Layer 13 of a small transformer language model trained on English Wikipedia (18 layers, counted from 0, width 128).
A neuron's activation on a vector x is SiLU(gate . x) times (in . x), where the dot is the dot product.

Input weights of the MLP neurons that the questions are about. A number n stands for n times 0.0017.
n74 gate: 78 163 76 -168 -223 59 -167 -5 -43 5 -204 5 -326 -81 -144 94 -14 24 10 -283 -67 -133 -37 -143 -123 146 78 163 224 242 -86 -116 0 -209 -49 224 166 -157 67 -177 133 -24 0 -370 -84 -175 -43 -132 90 -53 -15 85 -195 209 -34 280 55 -230 -5 0 -132 -47 -183 38 -5 -95 -24 105 -153 146 -112 -82 102 -64 61 63 79 -62 -271 -65 143 -154 71 9 438 -221 250 38 185 -29 -313 125 -271 51 360 -196 -30 53 180 163 -373 34 5 105 327 52 240 -250 49 -5 -97 127 -127 -251 -55 -277 67 -79 252 -227 -169 29 -165 95 -80 261 -48 -158
n94 gate: -152 -18 405 155 188 -39 -5 181 59 122 202 97 -4 -148 172 336 148 92 5 145 23 -50 88 65 -103 -107 -48 -105 74 128 -27 -55 -23 149 107 252 -58 -174 -164 145 377 127 -49 -230 -176 -138 81 -46 -18 -338 5 -121 135 216 212 110 -19 -63 -191 174 18 -142 187 35 -148 22 -155 220 9 -222 28 14 -223 369 151 -123 53 289 -13 181 23 36 -152 36 167 -318 -139 144 -216 -5 127 -91 -87 97 77 60 -14 -59 121 -55 36 23 -190 90 -309 -157 -269 -114 84 199 -53 -107 -174 49 -104 -157 241 -258 -47 70 -41 -193 -101 113 0 -166 -68 90
n118 gate: 17 -425 -33 193 -8 -20 155 -236 80 -213 -120 -29 4 286 17 86 -4 191 -42 -134 46 -8 33 125 -45 37 -48 67 -43 -51 50 17 55 183 -21 143 -79 -4 -177 138 54 -88 -58 -197 -77 33 272 235 283 143 39 -29 -83 373 132 77 122 59 45 -119 8 164 -222 -230 77 4 -185 96 -179 -66 178 8 -93 40 53 -417 163 -33 29 195 209 80 121 8 -85 109 41 71 129 -29 -21 55 190 147 215 21 107 71 166 4 21 211 0 -121 25 -137 -51 122 39 390 275 144 -99 236 52 12 -97 -178 -164 9 -34 -149 -76 -100 140 112 -67 -150
n182 gate: -157 174 0 -99 19 112 19 279 264 -150 -9 -219 -214 -126 -216 232 236 242 98 108 89 135 -69 -39 5 -116 9 -184 -38 171 -130 -57 -85 -89 -91 297 70 18 52 131 -93 -187 32 28 32 32 28 167 210 -9 -217 -19 200 48 72 132 49 155 -5 223 -102 55 152 179 -5 -130 -231 -163 -79 -222 -86 -14 5 -49 -124 66 55 -201 330 73 -229 -113 455 -111 41 367 231 -322 -191 146 -71 255 -228 -92 89 -173 -183 -94 23 -122 -141 28 240 -163 -130 -65 -58 20 -295 -34 -177 -176 41 28 228 86 141 -83 63 -44 24 372 -5 112 46 116 -205 243
n212 gate: 97 48 40 174 -80 63 -7 151 -7 -55 80 83 -158 -241 122 -27 -66 71 -4 -22 59 238 83 -224 -102 -156 57 122 -15 -26 33 142 82 -169 26 58 -29 152 -104 -133 4 -85 -94 -134 -126 204 -181 139 -121 -4 42 -77 88 -34 -135 -7 134 7 29 108 -7 170 268 7 72 73 130 -15 121 116 179 -4 -224 113 0 -22 263 22 -90 -162 -15 118 79 110 54 392 208 158 40 126 185 37 -4 -137 32 181 110 -211 -15 -111 173 71 -207 -136 88 117 -68 8 -46 66 -21 127 -138 -106 116 -64 -96 -19 68 103 -104 270 -71 217 -182 88 37 -162
n230 gate: 165 99 39 -30 205 -141 10 308 69 -108 93 -43 58 -93 -257 -117 161 280 152 287 44 329 -332 -20 -151 -117 219 99 -186 -140 -220 200 193 -29 -238 -29 -20 152 59 -113 -205 113 102 -188 -86 78 217 -60 -127 129 -228 224 156 -95 -45 -24 -36 -114 213 -265 199 -63 73 -295 116 -190 -243 -44 15 87 -170 -30 -109 -302 -159 -343 -293 -64 -5 10 -162 104 -120 93 -163 173 -63 -157 59 99 40 164 -40 -125 33 -156 -182 94 166 -163 202 -274 -197 -10 59 -284 -111 227 112 -5 -258 -141 -281 -98 118 205 203 -251 -117 -127 228 -100 264 34 200 -113 -211 -34
n233 gate: 41 -77 -13 -140 71 30 -117 -461 -272 31 -80 -254 0 107 -36 255 -169 73 -94 54 4 76 132 -162 -53 -49 156 -262 183 141 94 36 140 349 74 132 -18 -231 59 0 214 -297 -80 -57 -44 -160 -54 9 85 -91 51 -169 -4 242 -385 -88 253 -77 -110 -278 280 -35 128 71 -32 89 -104 384 -143 4 68 14 187 90 -136 -86 -4 -40 -22 0 -22 235 -189 147 -57 122 -84 49 98 -280 -140 18 -32 167 21 9 -273 -140 -143 36 68 336 23 89 -236 -174 -32 155 -5 217 -13 106 -199 80 -73 -22 -63 89 -42 -70 77 233 23 13 -275 -4 -242 67
n254 gate: 27 104 53 202 -182 107 -80 -69 9 161 -137 9 -78 75 31 -184 -31 -82 -22 189 -18 290 -136 -65 -71 -9 346 198 -169 127 102 -59 -117 71 409 83 -4 -88 -117 81 -62 -81 -106 123 39 203 -206 -87 -67 -86 101 -102 253 118 288 236 -14 -439 31 -173 57 110 101 -158 -23 -18 -144 -489 -94 -212 9 127 199 129 -48 32 39 201 22 26 13 90 125 -173 -61 31 -40 76 -302 242 63 -230 -68 364 -13 -179 -14 -58 18 -22 -184 -50 46 94 -137 111 -5 42 97 -70 104 -84 62 -426 30 -86 -22 -121 -65 -65 -23 -14 -127 94 -133 -293 76 -139
n293 gate: -150 -364 138 -13 25 -358 13 -117 -157 -126 42 66 78 -150 101 -117 100 -9 38 203 55 -210 -99 -104 21 -241 16 -13 -249 -196 -8 -188 -195 -55 -91 62 50 -169 -301 190 79 21 178 -190 -238 -170 -59 -108 126 17 17 71 184 -73 34 -4 -184 -118 17 94 -225 8 -41 128 -69 -92 119 -54 -197 -117 -73 -13 81 36 54 -106 -90 -156 74 -49 84 -51 24 33 62 -440 -241 -273 46 165 -225 157 -38 -87 -48 -30 303 -34 205 59 8 -149 -116 122 17 171 272 84 122 -44 118 -54 -120 129 -161 -45 -106 -118 96 -91 -234 -56 188 172 37 -21 -214 -21
n74 in: -12 40 -56 -120 67 324 52 53 80 44 130 -47 82 63 32 0 -20 -142 163 396 120 -159 -343 239 150 102 -231 84 49 101 170 -57 116 -99 -20 -164 -91 164 28 -52 -95 -120 0 0 0 43 88 -196 -79 -77 131 -20 135 32 195 -8 -79 -68 -74 182 102 -270 -388 -82 4 20 56 202 183 126 16 -57 -197 103 -78 165 43 48 121 117 231 112 216 -28 148 -88 193 -48 107 -20 8 36 -85 39 -34 -131 -57 256 47 -72 8 0 -302 -64 -146 210 90 -163 -21 -21 12 -228 -16 -20 69 -15 -4 -50 49 -78 -8 61 -32 24 -237 -79 40 331
n94 in: -9 170 73 -22 120 33 13 53 -218 78 279 -199 13 -215 -35 -76 -167 70 -108 -35 152 -73 -25 -58 9 197 121 -375 -279 237 13 272 48 345 156 55 -176 118 105 169 133 -108 98 153 190 98 -239 -168 172 4 -102 39 -176 101 -115 -165 -104 152 162 35 90 51 4 132 -13 155 -109 237 138 -269 163 0 -113 -67 272 9 152 -65 93 0 -74 22 -182 318 -30 -139 -111 78 181 30 140 -166 -61 -21 -120 284 138 61 -43 48 -117 79 -111 125 0 77 187 -122 9 -5 185 -77 171 4 319 226 113 -243 157 -85 -87 88 -114 43 77 125 -65 186
n118 in: 247 -408 48 -63 113 -35 -37 91 -85 -140 139 115 234 4 -30 -281 -135 -41 40 200 52 -62 -40 -53 0 44 -114 26 68 168 -147 -15 -100 88 -95 -115 -91 -131 -71 -4 -194 70 44 7 -209 -116 103 -26 -183 -149 -95 73 165 101 -102 -22 -73 -37 29 60 -66 -116 -130 -163 -197 161 -111 114 -133 72 -217 82 -25 -120 -61 -100 54 -181 130 -25 41 -74 -210 -4 61 -15 102 52 33 67 -152 41 198 33 67 -19 114 44 110 -67 122 142 -234 114 -110 88 148 -35 122 -163 318 84 15 -22 144 -64 -96 -257 -152 133 15 26 93 195 -179 139 48 29
n182 in: -209 -168 -85 279 -189 -247 -210 -123 -120 -5 -137 -42 19 -62 -110 103 -76 -237 -257 110 62 76 -9 -20 -156 160 -281 -115 356 -92 24 -223 -197 -105 177 0 232 -80 -62 -72 28 258 -52 -136 -23 -9 57 283 95 87 -191 -123 -147 -34 0 -51 -144 -81 -183 -107 -142 -61 94 145 -34 66 72 9 -91 49 174 82 -18 32 61 92 -182 262 -285 -307 -339 -53 -107 85 -60 -230 -170 -205 -66 -101 457 34 116 -131 -364 250 162 -67 -298 216 -67 -39 137 176 24 19 20 195 -256 -226 -28 -14 38 -298 -146 -143 -53 -55 -207 -39 24 365 189 76 -127 -33 -143 38
n212 in: 101 122 -117 19 62 14 -88 125 78 114 -58 43 -93 -62 26 91 69 -142 -66 37 -33 -4 -58 118 -76 -73 -100 -33 -60 26 128 52 115 158 -15 97 55 148 33 -103 26 191 -294 -58 -104 11 -136 -30 -7 175 -68 47 66 467 -41 -111 238 100 -43 -161 291 -36 65 -90 -34 -33 345 -198 88 191 -250 60 53 124 -58 104 108 0 -223 0 52 26 62 4 219 196 258 -261 -73 63 7 141 -19 -112 4 -283 -95 -52 150 18 96 -60 -83 29 -40 -51 26 166 -95 70 71 182 14 -80 -116 18 -26 34 19 8 -11 -94 101 198 240 66 59 66
n230 in: 114 -19 190 -9 -120 441 228 -101 -150 -79 102 32 -5 -74 131 77 198 90 -65 -182 5 -246 -32 202 -78 -51 -54 -80 -114 90 -51 -142 -286 -358 -72 -291 111 -188 -23 -70 9 219 51 -197 -23 -129 -51 90 -74 0 196 157 -28 241 -119 109 -78 -243 -137 57 -285 -146 202 91 -148 65 38 -19 -172 -39 80 -227 36 -9 310 28 -209 -28 -364 -68 275 -220 -9 268 -68 -108 -263 19 171 -229 -343 33 113 -155 -142 143 -72 80 88 -112 -126 42 110 84 -78 -5 96 171 476 -147 -113 -92 115 111 281 -108 108 39 -135 -144 155 -81 47 -42 74 -5 9 -112
n233 in: 9 -22 -193 62 210 109 22 -27 84 66 -17 -137 -9 -293 -300 104 44 232 -66 -287 -57 -254 211 -195 -35 -170 149 270 -49 -27 57 4 -80 -92 -86 -108 -92 -66 0 247 -135 -110 152 155 146 17 -247 72 22 285 41 -140 92 80 166 73 9 26 -48 -237 -291 22 -147 35 162 -70 13 -9 4 -74 -72 27 -94 -38 -69 75 -116 -62 34 339 48 -301 -144 70 240 270 -387 -185 -4 -124 31 -311 -120 -129 84 -77 199 -292 -48 84 -309 -49 113 -75 13 9 217 -226 -282 125 -21 109 -69 61 -67 -128 -102 -137 136 59 -102 -22 -45 -35 -35 66 -13 -273
n254 in: 244 -171 -264 234 -156 -12 187 -290 -180 41 -21 -231 -53 -128 46 150 115 -29 290 79 -12 17 73 -235 -160 -106 -4 58 -292 -21 -41 29 -4 289 -98 -32 25 54 -96 4 -239 270 -241 41 -198 119 -95 148 120 -34 -115 45 -222 -126 -284 -162 -17 67 41 -227 -12 41 249 106 81 152 -13 120 87 150 135 -114 32 -36 -203 192 45 -17 105 -49 145 37 -89 -148 -77 150 -168 128 210 12 -50 -121 -17 -41 -142 26 162 -29 -189 121 -191 29 55 -128 201 -91 34 -169 -9 -152 56 -119 114 177 36 -48 8 -142 231 -278 -159 8 -109 4 -123 49 -186 -41
n293 in: -345 -119 118 -111 158 -223 90 101 -82 -119 154 -148 56 138 -49 -110 45 -54 0 -29 -37 -249 184 114 279 -28 -162 41 -96 -232 321 25 -62 20 97 40 49 -222 -21 107 -183 147 -28 -72 -116 -4 -176 -21 -28 37 236 186 98 29 192 -112 30 119 52 91 247 257 52 44 -143 296 54 138 -163 -91 312 245 -170 24 112 12 -120 65 36 -100 246 -136 -138 4 -52 -90 8 -78 106 12 78 144 -87 -184 -70 88 329 -148 0 -45 127 -8 -46 139 49 159 197 -43 76 0 -123 8 52 89 55 -198 -53 -191 -101 -199 -227 117 41 49 -109 -57 -208 -49

Each question shows a token from some text and the vector x that enters the MLP there. A number n stands for n times 0.012.

"0 ": -117 -146 56 -9 -4 205 62 137 -128 78 36 -92 20 5 13 48 -4 -111 -90 -259 76 -40 3 -76 -123 -88 56 34 52 -5 -29 9 79 -16 -1 -122 -39 -44 -87 102 57 -71 -24 -74 -44 -54 1 22 -152 161 23 156 -134 -14 93 -28 61 68 179 -43 115 -106 -30 -84 -33 -104 174 34 38 131 27 39 -95 122 89 67 38 92 28 -15 -44 -29 -23 84 51 -70 -68 -11 -90 35 -44 103 167 -137 -111 75 -28 -96 80 35 22 43 188 -55 -160 -65 18 17 -78 -70 94 94 55 53 -10 -100 107 109 -80 35 92 -27 59 222 42 83 177 -28
Which neuron lights up most? n212

"ice ": -199 -50 30 -48 -75 87 17 -5 13 -57 30 29 -31 20 10 -109 -26 -61 -85 -320 35 73 -86 -32 -97 58 36 19 -56 87 29 96 -29 2 84 -20 -26 -21 -137 -51 -38 23 -18 -27 227 -120 17 -38 -80 -72 28 91 -118 10 -17 37 -94 -111 15 -124 1 -15 -186 -141 77 23 -18 36 73 -18 -21 101 -18 45 119 111 28 -85 90 -10 7 104 -5 11 -7 127 33 -36 173 8 257 -49 29 -61 82 25 -108 -118 144 82 -8 -16 68 -108 -130 -90 4 -77 -70 -157 69 -23 19 -20 -76 -40 103 15 -75 -34 9 -42 17 128 -42 -21 91 54
Which neuron lights up most? n74

", ": -46 -71 -6 3 18 101 3 -24 31 139 91 -44 -35 -12 49 -71 -11 17 -6 -375 -65 16 25 -47 16 -35 -41 19 -55 -63 -41 13 90 47 -163 -82 -49 124 78 -4 47 -40 -52 -5 -3 -107 -79 -3 -73 -76 35 0 45 47 109 80 -104 -56 160 -23 -80 -9 -76 33 24 22 -31 30 -32 -73 49 6 10 36 15 -114 -4 47 135 -41 6 -59 69 53 -87 5 -42 48 16 6 -32 -6 126 3 6 39 -71 -57 -3 27 -11 -79 55 -75 18 -54 -130 -192 67 -103 -40 -47 -50 -33 -99 -147 -76 -41 -31 63 80 27 115 11 -69 2 194 40
The most active neuron and its activation: n182, at about 0.67

"| ": -11 -19 12 11 -81 47 -55 54 50 -38 -22 -38 -10 -39 21 -134 -26 -113 -13 -390 17 25 -6 9 -33 -66 0 16 -93 -2 -64 -36 35 87 -4 -6 2 57 -4 117 25 39 102 161 38 12 -101 32 -22 -27 -22 14 83 69 61 -167 -48 13 -65 -35 77 9 -11 35 3 -65 97 50 9 -89 -19 119 8 54 31 -148 -57 80 137 -9 -45 54 -179 57 58 -30 -74 73 -86 61 -131 13 168 -11 18 207 49 12 30 -28 -98 40 48 -93 6 -55 -117 -16 52 -28 -32 27 38 -19 -137 -137 -138 68 -38 -22 -32 167 64 -29 -60 -95 59 1
The three highest activations, in order: n233, n74, n94

"em": -108 20 53 -67 -210 72 -95 -83 -60 20 -19 124 46 -10 -47 5 -153 -129 24 -133 -213 -198 -38 -89 10 -50 -116 117 10 -32 13 44 -24 -89 -205 81 -96 99 -147 -14 2 -53 54 77 104 -89 26 143 -3 59 -69 82 85 -83 86 -137 22 14 194 -144 83 25 -164 -140 -74 31 -2 -72 51 122 69 6 -92 141 103 35 9 -11 -66 -62 -46 47 72 1 -96 -93 -154 -8 34 -229 55 91 135 65 -81 5 -26 -1 8 -69 44 122 74 -212 -72 10 30 -19 173 -34 31 39 -64 -52 -179 -42 24 113 26 -14 -182 27 -55 -2 -53 -12 -50 131
Which neuron lights up most? n293

"it ": -96 -8 -73 49 12 -36 96 70 54 58 42 33 -104 -41 -41 8 -12 -6 3 -304 78 53 -31 -24 28 -8 25 80 -15 -182 -14 64 13 -74 141 104 41 -13 -117 50 -53 132 60 30 56 -21 45 116 -25 117 37 77 2 88 -9 -126 27 -166 -15 -99 61 -36 -92 48 81 63 73 60 108 32 -21 8 30 95 62 -53 -161 12 203 48 -114 6 -20 8 -1 58 -41 5 -78 14 -139 116 58 -20 -36 23 -37 -164 150 -89 108 -79 40 -89 113 -70 -117 -99 -52 -300 -80 -56 60 33 -67 -8 -15 63 -119 -34 166 68 -69 56 -58 -12 50 39
The most active neuron and its activation: n182, at about 2.6

"Am": -290 42 13 48 21 25 140 122 -220 -16 -3 3 -77 -86 80 140 -40 -53 -160 -173 -199 -129 -30 31 -140 194 -135 20 -109 -24 84 78 -71 -16 -122 52 -30 99 -184 -34 -45 1 101 3 129 49 -12 -65 126 70 -73 -12 -92 -20 181 -123 8 -23 -85 -65 89 -101 -12 45 3 -2 -26 51 -54 226 -25 -58 -158 -6 148 99 -184 -15 19 -49 38 43 -88 -40 -111 0 -21 109 -63 -190 18 -64 43 33 8 -39 21 -26 -26 -117 53 -53 59 -81 -2 -109 31 -74 51 -89 57 89 -46 4 -40 -68 140 55 -82 -71 -31 74 -20 -49 0 -80 55 77
Which two neurons fire most, strongest first? n94, n118

"i": -144 -91 -31 -126 -59 65 16 -152 86 9 25 -62 -60 -19 -219 2 -135 -110 38 -127 -119 -53 62 -9 28 59 -112 1 -163 0 54 97 28 -25 -120 -82 -13 283 -160 29 47 16 13 211 152 79 -102 150 -71 48 -6 -73 1 -44 -37 -139 -48 45 73 -136 -35 -91 -37 -64 -8 16 -30 -7 38 294 41 -2 -7 -14 64 40 5 -71 -2 -122 -25 41 47 -63 -10 57 -241 -43 20 -173 29 150 117 -53 -185 -87 12 -47 104 -62 108 102 30 -66 -6 65 18 -17 -57 -215 92 -29 -16 -70 -163 -116 20 87 -106 101 -117 1 51 126 62 6 10 19
Which neuron lights up most? n212

"Att": -165 -111 46 48 -174 35 122 95 -77 169 68 -73 42 -46 128 36 -89 -178 -1 -44 -65 -33 -69 -68 -66 162 -111 -170 -207 -152 12 9 -165 -137 -79 -37 38 -33 -28 -41 -23 1 -70 -100 -30 -16 1 -67 -28 -66 -79 -55 62 78 57 19 -41 2 23 53 -100 -7 -7 -97 -32 14 -17 82 -39 89 162 4 -73 -59 121 -48 180 50 32 71 -106 160 28 69 -28 -52 -15 113 19 220 -34 184 196 89 -26 34 -80 139 71 -73 -23 39 -28 92 -87 -229 -15 -92 11 -24 122 159 25 -118 -111 -144 -3 33 -61 12 30 -132 32 159 -25 -20 -226 40
The three highest activations, in order: n118, n94, n293

"ing ": -160 117 29 -82 18 137 45 -7 -97 -1 51 -25 -74 -34 -115 10 26 11 -10 -281 -5 61 -1 15 -196 -87 72 89 -29 84 -82 4 -24 222 172 141 27 -3 -138 -43 -49 -41 34 -116 -20 -141 107 -99 -100 33 14 16 -97 -23 -9 7 -120 -103 1 -132 95 -139 -73 12 -4 8 90 -97 28 -71 38 65 -109 -8 65 68 -31 16 103 -42 71 66 17 15 -9 -38 114 56 60 45 65 74 115 6 -117 -71 -79 -48 50 68 -30 -66 29 -78 -159 -86 -28 -96 -11 -156 109 -170 -53 28 -66 -21 -37 133 -47 0 58 -14 71 138 -3 0 102 48
Which two neurons fire most, strongest first? n94, n74

"February ": 135 -23 85 119 -101 90 145 51 -174 43 16 35 -125 -169 16 -131 -72 -86 -17 -220 -87 10 1 -48 -131 168 9 -174 -139 -68 0 -98 -43 57 -85 -23 -86 161 26 41 45 38 -52 -12 55 21 -24 77 -123 62 -11 126 -70 93 -13 -57 -5 -26 83 -167 52 -2 -126 -98 -89 211 79 34 108 -21 -81 107 -21 -99 46 8 6 9 156 -33 -37 80 53 52 5 -58 -47 74 -81 114 -102 7 -4 57 21 52 -7 -94 -73 -12 -36 60 125 -141 -142 -134 10 -97 -70 -52 140 -56 8 149 -95 1 -115 110 -78 -14 -121 61 11 -19 -21 -25 207 127
The most active neuron and its activation: n118, at about 0.78

"Alb": -10 100 -181 103 -10 63 -25 54 -10 -14 66 -66 -46 53 -113 27 -71 -124 -208 -174 -33 76 -82 -20 -179 19 -32 76 -72 -15 93 36 121 0 -148 -25 -49 -56 -42 68 -53 -30 21 128 -34 165 104 -16 -22 171 -45 79 -114 -88 12 -27 6 -11 -127 -100 163 47 -51 19 30 -1 3 -1 0 93 -3 48 -114 71 66 35 -77 -62 73 57 -92 -13 94 2 -28 123 -36 99 -139 -223 -16 42 219 7 -217 -12 107 -62 34 -169 49 7 4 -38 -76 32 -17 -168 -22 -5 -28 48 71 54 -153 -127 -51 128 -11 -73 -21 10 -101 0 -14 -16 -23 51
The most active neuron and its activation: n212, at about 1.8

"of ": -138 -15 29 -86 -67 1 16 47 35 -13 26 7 1 95 62 1 -18 30 -45 -398 84 50 -62 -3 -99 54 48 19 -74 -21 3 46 -5 68 -20 -6 -47 6 -138 -101 -11 -76 -4 147 61 9 -146 -57 -22 17 6 -47 0 -30 7 -29 99 137 -10 -100 -20 30 -33 -30 -9 20 -46 -60 94 -141 15 -42 160 -37 93 -150 -44 -46 18 46 34 -13 -41 13 -94 9 115 -17 79 40 137 -58 88 -87 73 -71 -90 -88 30 48 6 -76 104 -38 -89 -120 -51 -66 55 -131 7 -86 -69 -27 -96 -39 -18 -32 -61 27 79 123 34 109 42 -63 15 119
The most active neuron and its activation: n74, at about 0.68

"December ": 70 -34 84 167 -56 144 160 60 -127 45 57 35 -55 -184 -16 -113 -58 -71 25 -253 -23 12 -53 -12 -139 159 -16 -154 -89 -41 -111 -63 24 17 -84 20 -117 119 52 16 15 51 -108 -30 23 -9 -31 135 -69 17 2 -16 -78 56 -27 -75 -34 33 30 -196 72 15 -90 -69 -10 211 44 15 111 29 -80 174 -2 56 121 -2 -18 20 163 -53 -20 46 85 57 -69 -78 -83 81 -154 110 -96 -6 7 -26 0 37 43 -133 -29 11 32 -36 131 -189 -118 -92 38 -74 -15 -15 166 -35 6 116 -123 3 -37 81 -77 20 -116 23 74 -36 -34 14 202 134
The most active neuron and its activation: n212, at about 1.3

"clu": -1 -23 61 19 -3 127 -33 58 -60 -143 105 -150 3 -55 31 -55 -29 8 68 95 -76 8 58 38 -75 166 -127 -48 -109 52 83 22 -90 -28 -145 165 -41 84 -68 -10 129 -65 69 -21 20 -191 51 -89 -146 -91 28 -161 -93 -50 46 -163 7 -26 -111 -46 -74 -137 52 37 -60 19 72 -63 -31 147 73 120 144 12 180 88 -123 -43 107 83 72 31 39 92 -95 49 51 114 100 56 21 -104 137 -26 -82 13 -42 122 11 -113 95 69 29 -92 51 -37 -224 -89 172 -321 103 -28 -51 -62 34 -23 21 38 72 44 -60 123 -11 37 -254 40 84 26
Which neuron lights up most? n94

"ould ": -118 -75 110 50 -19 24 152 -70 -31 -3 202 -28 -66 -7 -11 -28 -143 -39 -242 -265 -42 57 -34 -11 -56 -16 29 -13 -66 24 204 199 -70 -17 54 61 57 55 -90 -150 -118 -26 14 83 11 -116 -54 32 -3 22 -22 22 9 67 30 -186 30 85 145 97 114 -44 -102 -53 106 2 -42 2 -39 -51 -29 55 -80 33 -25 -108 10 87 -54 33 -100 76 88 75 -89 14 -45 71 57 -36 -2 58 38 36 13 -19 -133 -52 37 27 62 -38 -80 -88 22 -251 -172 -67 -1 -180 -40 -62 31 -70 -82 99 216 -91 -83 40 89 -53 -94 153 80 -20 91 20
Which two neurons fire most, strongest first? n94, n212

"pris": -97 193 -55 1 -35 123 -73 -20 -120 -43 98 -77 21 -60 4 18 -60 -188 50 31 44 22 -43 -47 11 -118 -92 33 -117 84 103 -79 -114 21 -110 125 -117 -86 -67 111 132 -50 -122 50 -115 28 -21 -68 18 -162 -44 0 -112 88 208 -204 52 -171 87 128 -85 108 -27 -69 -12 83 -41 -140 32 133 71 36 -200 6 194 62 135 38 104 -29 33 20 67 106 -182 -8 -59 79 -41 -35 127 -5 58 -87 -114 67 37 -71 68 -9 68 134 61 12 19 -117 -9 -161 49 -213 -13 40 -22 69 62 -41 25 91 11 75 -146 149 79 28 26 -84 65 68
Which neuron lights up most? n94

"M": 9 -28 142 31 -80 -16 4 136 -94 112 -6 7 -50 -26 -2 30 -101 -101 -78 -228 -52 -17 -20 -112 27 44 11 -51 -21 21 -109 -96 -115 -67 -111 98 -10 7 -108 102 -49 71 38 228 138 39 -22 -59 64 -14 -99 13 -29 43 -56 -39 29 -22 -71 50 48 -80 -84 -46 44 -96 41 52 -5 110 -9 -50 -88 7 84 43 37 -133 21 -42 -36 58 -16 -50 -10 -31 -12 32 27 -54 -13 50 108 62 -48 -33 22 96 5 -311 -25 29 -99 -29 -35 -33 -51 -177 88 -5 137 1 6 -66 -65 -101 -8 63 -43 -82 46 27 86 33 76 8 90 118
The most active neuron and its activation: n74, at about 0.99

"BC ": 91 69 -111 -51 -157 39 93 -13 126 26 26 -57 -54 -45 -43 -92 -109 -98 -51 -234 23 46 -126 -90 32 -4 -145 -18 200 3 -21 -2 69 -6 -158 -6 3 75 -91 57 -49 148 73 -198 95 -129 27 6 -116 22 -126 118 34 59 -37 -93 -109 -7 68 -2 17 -27 -112 -11 133 -43 51 -53 138 119 97 78 62 18 -57 -52 -47 -134 49 36 31 125 109 15 -49 37 -69 68 -80 -23 -122 92 86 21 -47 -43 82 -58 4 63 37 2 -29 -37 -62 -20 -32 -125 -139 -81 193 -17 -13 -106 -140 -69 11 60 -87 46 136 74 57 147 -156 -98 98 -2
The three highest activations, in order: n74, n212, n293

"\"": -96 128 76 -15 11 -3 70 -44 -55 60 118 -49 4 40 111 61 -69 77 -68 -377 78 59 -58 -41 -25 -34 52 25 -140 -5 -1 127 40 46 -53 -67 -162 113 1 -92 -113 76 -24 12 -33 -171 -31 94 84 -3 30 56 96 -16 61 32 49 38 -62 17 17 -23 -47 -89 99 -24 -78 13 -112 -70 -23 112 -38 -102 -15 54 10 -12 -49 -186 -116 -42 -73 94 -87 50 9 2 -13 113 -48 -10 90 -13 -50 31 -58 -34 115 -101 30 -78 38 3 18 -135 -144 -38 52 -172 -5 -101 15 -19 9 -99 178 98 14 -61 66 45 40 30 58 -59 48 -12
Which neuron lights up most? n230

"An": -167 -37 -100 -23 91 88 -24 96 -101 12 8 -31 93 -4 4 -85 -47 41 -7 -218 0 26 91 -137 -108 126 -205 -139 -7 -96 -52 22 51 -58 -70 39 -6 69 -209 -61 -63 14 122 126 15 55 69 -18 31 -130 -44 72 -5 13 90 -33 59 -37 -22 -146 87 -99 -36 50 -16 -96 99 -109 42 24 -100 11 -75 -94 102 33 -198 -36 63 -119 5 -42 -4 27 -42 90 -32 2 -20 -73 -15 -25 151 76 -59 -1 125 48 103 -162 -149 -23 52 -18 -24 -76 47 -171 85 -122 76 -97 16 -4 -95 -53 14 1 48 -23 -42 -20 11 -83 53 65 19 189
Which neuron lights up most? n230

"ex": -110 -57 43 58 7 68 188 24 -75 31 102 88 -30 39 -53 62 -11 1 -45 -181 -19 34 -97 -305 27 65 -39 120 -131 2 35 90 -184 -138 -222 -31 21 80 -65 132 -58 40 -54 23 -31 -257 104 -53 -59 -46 4 -45 -5 47 -50 -15 71 -12 -86 -45 139 -8 61 23 17 -1 80 24 -128 105 -66 -86 -60 -70 102 -30 -40 3 105 87 16 11 -44 -112 -23 77 70 31 94 22 -80 33 171 -19 -137 13 109 -2 148 -50 -172 -18 -37 -102 21 -271 -198 -96 -7 -135 79 64 -21 -58 11 -24 -100 125 -55 -71 -60 57 6 5 159 6 22 143
Which neuron lights up most? n230

"the ": 17 -43 -100 25 118 30 -3 -29 -17 -7 -23 -8 -11 20 15 -48 -67 -301 59 -402 26 19 -10 15 -16 27 -107 33 29 -4 -67 -62 52 -13 -48 64 -136 55 2 41 83 -25 28 63 88 93 -96 -19 -16 94 -65 54 34 -30 -28 23 -42 77 -23 -51 95 -81 -50 -11 74 -68 113 67 107 -13 -28 109 68 34 -15 -14 50 95 117 -43 31 77 -51 -30 -154 -77 18 30 25 -2 -20 84 47 14 -28 -140 24 -26 43 79 93 -41 -6 -128 64 24 -77 -113 44 -112 51 62 14 -35 -19 -28 -141 105 1 -37 20 41 15 32 16 -42 -33 -5
The most active neuron and its activation: n230, at about 0.32

"S": -11 -96 94 102 -38 100 -23 96 97 99 10 121 5 30 -69 -85 -38 -126 -125 -230 -95 -23 -126 1 -55 117 -1 -78 -38 -34 -100 1 72 -78 -72 13 -23 128 -81 164 17 40 5 295 22 49 -20 -65 5 -78 -41 114 -8 156 -152 -134 39 -90 -74 -44 126 77 -32 -11 70 -4 70 29 -26 -91 3 115 -37 34 51 90 -73 -10 112 -107 -88 92 -2 -12 -48 28 -106 82 -99 -67 -29 93 135 38 -59 -53 68 107 15 -147 77 38 43 -35 45 -13 -4 -160 -3 -32 141 23 126 -21 -56 -137 -116 -49 -36 -82 4 13 37 -3 106 -76 -1 37
Which neuron lights up most? n233

"ro ": -55 30 -30 -87 58 -51 18 50 128 -43 -10 7 25 -87 -22 -58 -100 -163 -79 -319 -28 -209 -20 63 -12 46 -120 -26 -30 -86 -62 -61 -53 -52 -14 -137 -46 201 -83 -28 26 81 -52 36 151 -93 -29 46 -8 -1 -31 -45 -48 -43 16 -100 -97 31 222 -6 61 -58 -49 -47 -75 -8 87 -7 161 235 -32 30 5 154 -78 -33 -169 -67 136 61 -14 -35 78 -19 -37 57 -55 9 4 10 -46 -23 80 38 -86 -26 63 -35 17 12 -23 20 70 1 -85 46 -145 -124 -32 -46 170 93 71 48 -147 -44 43 74 -43 93 3 -26 16 57 -149 -11 170 -12
Which neuron lights up most? n293

"a ": -47 -41 -71 43 16 69 -21 29 17 0 -50 -16 -43 136 -15 -227 -70 -96 21 -309 -1 -117 91 -84 -145 69 -52 4 58 -25 -75 -17 42 -36 -52 78 -145 77 13 221 -71 50 -72 -64 60 -99 21 -41 -158 -24 -51 16 -32 -28 -41 -45 60 39 -12 -50 13 -69 21 -34 73 -49 76 53 5 -104 -61 -70 15 59 -43 -53 18 115 35 -68 104 108 -122 3 -98 13 97 48 30 122 -74 -67 87 -15 16 63 -59 -63 84 14 120 66 57 -25 61 -7 -8 -101 12 -221 98 15 -27 -137 -84 31 -150 100 -118 -5 194 165 59 1 64 -74 -101 69
Which two neurons fire most, strongest first? n74, n230